Layer 8 of a small transformer language model trained on English Wikipedia (12 layers, counted from 0, width 96).
A neuron's activation on a vector x is SiLU(gate . x) times (in . x), where the dot is the dot product.

Input weights of the MLP neurons that the questions are about. A number n stands for n times 0.0061.
n158 gate: 18 21 27 -45 -24 14 -32 44 24 3 -3 4 -42 -10 24 -66 -6 -27 10 -17 -1 29 41 -37 -49 10 -7 -34 4 12 -19 30 -21 27 22 -10 12 37 49 41 -51 -8 13 41 0 40 13 3 -29 6 11 -21 -11 33 -22 8 -23 17 -16 -19 -12 -38 27 -17 -6 20 2 -34 25 35 -19 25 19 -3 20 -51 46 19 -2 -41 -7 30 -52 -35 54 58 20 -11 -32 -16 -4 -21 -27 -1 -4 6
n171 gate: 18 10 14 -36 -50 -9 -3 2 -38 4 -6 -38 10 11 41 -15 -36 -9 19 49 29 -20 -16 -39 51 14 -15 15 41 27 23 -11 4 7 -20 30 25 8 37 12 -15 0 41 4 31 41 -11 -43 7 16 -16 24 -38 31 -54 30 10 31 46 -74 3 41 -2 72 -57 1 14 19 -19 5 -21 -39 -42 15 -35 -25 -3 11 -39 28 -13 13 -24 -15 -17 -2 -1 23 31 -25 -42 3 14 18 38 1
n211 gate: -20 31 -50 21 -56 45 15 -23 9 21 -1 14 -23 64 6 41 65 -20 -21 39 -22 44 -4 2 -5 9 -41 9 -27 -13 -14 -15 39 25 -6 -6 14 -16 -4 -18 23 29 -46 35 22 -43 -8 0 -23 -49 -1 3 -39 65 41 -54 45 -1 5 -21 -53 -7 24 29 -18 3 18 8 7 16 -52 -5 58 -16 17 24 -41 -38 15 5 -32 4 5 41 -34 16 -25 41 18 -4 -30 -48 -44 15 31 6
n247 gate: -20 -11 67 -3 13 39 -8 -1 7 -21 17 -13 47 11 -19 -45 2 -6 82 8 -22 -8 25 37 42 12 -7 -34 38 -51 -31 -48 -23 -6 -13 -8 -15 -18 -36 21 22 7 -43 -2 2 25 -5 3 44 9 -56 -8 -24 34 -6 25 5 -37 -2 5 -55 -41 -7 -25 12 -41 13 1 -51 -46 -36 -15 40 -2 4 64 -8 -18 30 -14 40 -10 49 6 58 -8 2 55 -21 -10 40 71 6 -52 -16 -64
n346 gate: 12 58 -13 3 -30 17 -30 -24 38 20 8 -21 29 -12 32 -19 12 4 53 -4 -15 27 -22 37 39 1 -2 11 -6 -13 -11 -28 0 -45 26 48 -88 -23 8 -14 -9 -6 46 36 -2 24 13 47 79 29 26 22 -10 4 11 2 31 -6 -9 37 16 -37 29 -27 -23 33 26 0 -27 39 11 -27 -23 39 62 30 16 -32 4 -34 13 4 -20 33 74 -37 -28 49 17 -28 13 5 20 4 4 -16
n158 in: 4 11 34 11 17 -17 21 27 3 22 -44 4 -12 -39 -45 -34 -18 40 3 -9 -7 -94 25 55 -9 34 -24 -27 -11 12 27 29 4 5 -30 -77 -10 42 -1 -11 -22 -7 -27 -33 37 74 -39 -18 11 -34 -38 -16 -83 -4 22 -1 -15 46 -34 -10 -3 -41 4 -26 -39 27 4 5 -50 21 10 17 -16 -30 4 -49 30 52 -5 -22 32 -7 -32 -11 -30 -10 6 29 23 -27 -54 -10 -8 52 -18 -39
n171 in: 7 56 4 25 3 -36 -65 17 -34 -11 -9 -3 28 -18 60 30 13 -33 -8 23 -4 -33 4 25 -5 15 37 19 12 13 -10 -39 13 -9 -24 44 28 -59 43 30 65 17 37 44 7 57 30 -25 26 -20 -20 -46 -14 -11 20 26 -42 -15 -15 -5 44 5 -39 -6 -10 -19 -29 -9 -2 31 50 29 17 -41 6 -10 -3 50 -7 29 14 31 -27 33 4 -2 52 8 58 -26 -40 11 12 -32 10 -16
n211 in: 30 19 15 44 -2 -68 -5 -8 38 4 -33 18 -5 -29 40 18 -34 -37 -14 7 18 -24 0 -34 17 19 31 37 -6 -34 6 0 14 -28 34 -15 3 5 -1 8 -18 -11 -1 -19 -48 -29 13 -35 -25 66 -27 13 8 28 -30 -7 -37 -9 12 59 -48 -33 3 -15 24 3 49 -11 -65 8 16 5 -19 -33 -7 -25 -6 -18 7 -4 10 -23 33 -14 -9 -47 54 -60 -15 -27 -25 -15 20 -17 11 -10
n247 in: 62 23 -26 3 24 -44 -15 -16 38 53 53 16 2 -43 -11 -36 -13 -3 4 40 -5 8 7 -3 -32 28 -53 -2 23 42 -36 32 6 -5 -8 30 6 11 -28 -6 20 37 -45 -17 -23 -10 -5 39 -7 -41 0 11 -8 -2 -3 -25 28 13 -1 -29 22 -68 21 31 -36 29 27 62 52 44 56 -2 -24 13 3 -34 -8 -20 -42 15 0 -36 -3 11 -11 -32 10 -13 66 0 38 21 10 8 -10 -39
n346 in: -42 4 -11 13 -19 6 15 75 -25 0 -17 -27 -52 -35 -9 64 -31 -48 10 44 -1 28 26 2 6 -25 -56 -11 -25 17 28 -27 -15 -15 0 9 8 -24 -37 19 -28 13 54 36 -25 -9 -4 -39 64 -15 -48 -43 -8 -34 39 -10 -70 -55 -35 28 41 29 16 13 5 -13 -28 -38 36 24 -5 -2 21 34 17 14 37 2 -6 15 44 4 10 -14 -17 31 8 -1 -43 21 -12 -8 -29 3 64 -24

Each question shows a token from some text and the vector x that enters the MLP there. A number n stands for n times 0.044.

"an": -7 35 9 -20 -13 4 12 5 -10 14 -36 16 -5 5 -22 -5 21 40 -26 8 -25 -29 -11 -16 7 0 14 2 17 -45 -7 17 -40 -26 10 -27 0 24 7 45 8 -42 6 8 15 -20 11 -8 20 12 -23 -8 35 -23 -11 4 -13 6 2 33 -22 9 -26 69 -21 21 -16 59 11 5 6 21 -37 -36 -48 -24 5 14 -28 11 31 -5 6 3 -3 -7 22 32 -53 -45 10 -3 22 36 -44 -1
The two highest activations, in order: n346, n247

"ac": -40 -32 3 -59 4 -8 19 -8 8 -37 -16 27 0 -1 -1 27 -10 27 9 -20 -29 7 12 -3 19 -17 -45 13 13 -52 18 -10 -14 -20 -32 -11 -1 -14 -9 -43 1 -44 -7 29 -12 -43 -9 10 -6 -14 -24 4 58 0 48 1 -40 -33 -4 23 -48 29 -8 -33 -10 -13 -11 29 -19 45 16 -30 9 -17 27 2 -50 -9 -19 7 17 12 25 8 12 7 -9 54 40 2 12 -26 17 1 15 1
Which neuron fires most, and how strongly? n346, at about 1

"y": -46 -14 4 -11 -29 -18 26 -9 -15 8 -11 1 19 -7 -31 16 25 14 27 -32 -30 26 23 22 -25 42 -3 0 28 -25 -36 5 -3 -24 4 18 14 -1 9 -17 21 -19 23 9 17 7 -33 -42 -5 3 -13 -8 29 -27 12 -15 9 14 -3 29 28 -7 -38 29 60 -8 -1 43 -4 21 12 -4 4 -1 10 -14 0 63 -64 39 -9 1 16 32 -13 -23 -3 15 -26 38 12 -4 -12 16 -11 38
The two highest activations, in order: n211, n247

"om": 6 17 5 -17 -7 8 -7 -8 -4 20 19 12 3 -15 -36 4 3 -16 3 -23 -44 -5 -3 14 14 2 -21 54 -2 -41 -21 -24 -34 25 1 1 -9 -18 -12 -4 -8 -62 -31 11 11 -24 -9 -7 31 -18 -7 23 29 -4 2 -55 3 10 30 -21 7 25 -21 29 -23 4 4 12 43 1 36 1 3 -4 -45 1 -28 32 -37 46 -7 24 -16 15 6 10 19 3 -27 18 48 -49 -19 22 -11 47
Which neuron fires most, and how strongly? n158, at about 0.66

"b": 18 -1 -5 15 42 42 23 -10 -37 -46 -21 18 13 -3 0 6 20 21 -21 -18 -45 -24 11 33 -18 34 -37 14 0 -21 -10 8 -34 23 -6 -27 -21 -30 17 27 -20 -44 -20 43 -30 8 23 8 8 1 17 14 48 -8 -16 -6 4 7 10 -8 -1 43 -49 -2 0 22 35 31 18 37 26 -23 19 -35 -7 -33 -7 16 -5 35 15 0 9 -15 -18 31 -28 22 22 52 -37 -4 34 11 10 29
Which neuron fires most, and how strongly? n346, at about 0.33

" al": 20 -14 4 -25 28 -27 32 28 -8 -22 12 -12 -4 -9 6 25 -19 -19 -15 -21 -6 16 27 19 -10 23 -30 -22 19 -17 22 47 -24 -12 1 15 21 36 37 21 -20 -52 -71 47 25 5 -37 -19 -28 -28 -6 -22 17 -24 57 -29 8 -14 3 -17 -28 -12 8 -6 -3 15 11 56 22 29 22 -16 15 -38 20 5 -9 32 -14 28 2 24 3 14 7 44 45 -17 -14 9 2 -8 24 20 15 41
Which neuron fires most, and how strongly? n158, at about 6.9

"u": -30 -21 37 10 23 -6 47 -8 3 16 -8 51 11 -2 -22 46 3 34 26 -4 -14 22 53 -37 13 33 21 -21 3 -12 3 -26 30 -13 7 29 5 14 14 45 -33 -48 -23 25 -11 -23 3 -6 -63 19 -12 -7 23 7 29 -16 -36 -6 27 -3 -20 4 46 -5 -19 3 2 45 42 28 17 -1 -27 -31 -25 -20 14 25 6 18 -10 8 8 26 10 -10 -3 20 -19 -7 13 3 14 -16 -53 38
Which three neurons fire most, strongest first? n171, n346, n247

" on": -8 3 2 -3 24 -26 38 -46 -10 -21 -26 24 -6 -16 1 5 -5 -21 -22 23 -30 -10 25 25 45 -15 -17 18 5 -31 4 35 4 -17 18 -6 0 -8 8 -17 7 -44 25 58 -25 -37 -2 33 -17 6 -27 -31 39 -9 26 -2 -48 14 19 -18 -16 2 21 23 -38 32 1 37 -2 46 7 9 12 13 -14 -29 -13 58 -7 32 -7 58 -23 10 4 8 21 48 -22 3 24 5 2 1 8 15
Which of these neurons fires most? n171

"es": 12 7 -18 13 -4 25 39 -31 -9 -50 -7 18 -20 -7 -18 32 2 -14 14 6 11 15 26 14 21 -44 -4 6 17 -35 0 22 19 -54 43 9 54 6 -20 48 -10 -62 47 -15 8 6 8 -11 33 -28 -20 -2 39 -15 13 21 -19 23 22 3 -10 -8 -17 40 -9 26 -11 26 16 -1 18 -38 -45 -17 17 -5 -1 18 -12 6 16 49 3 19 -33 4 33 -1 -8 24 48 -25 -24 18 18 8
Which neuron fires most, and how strongly? n158, at about 0.48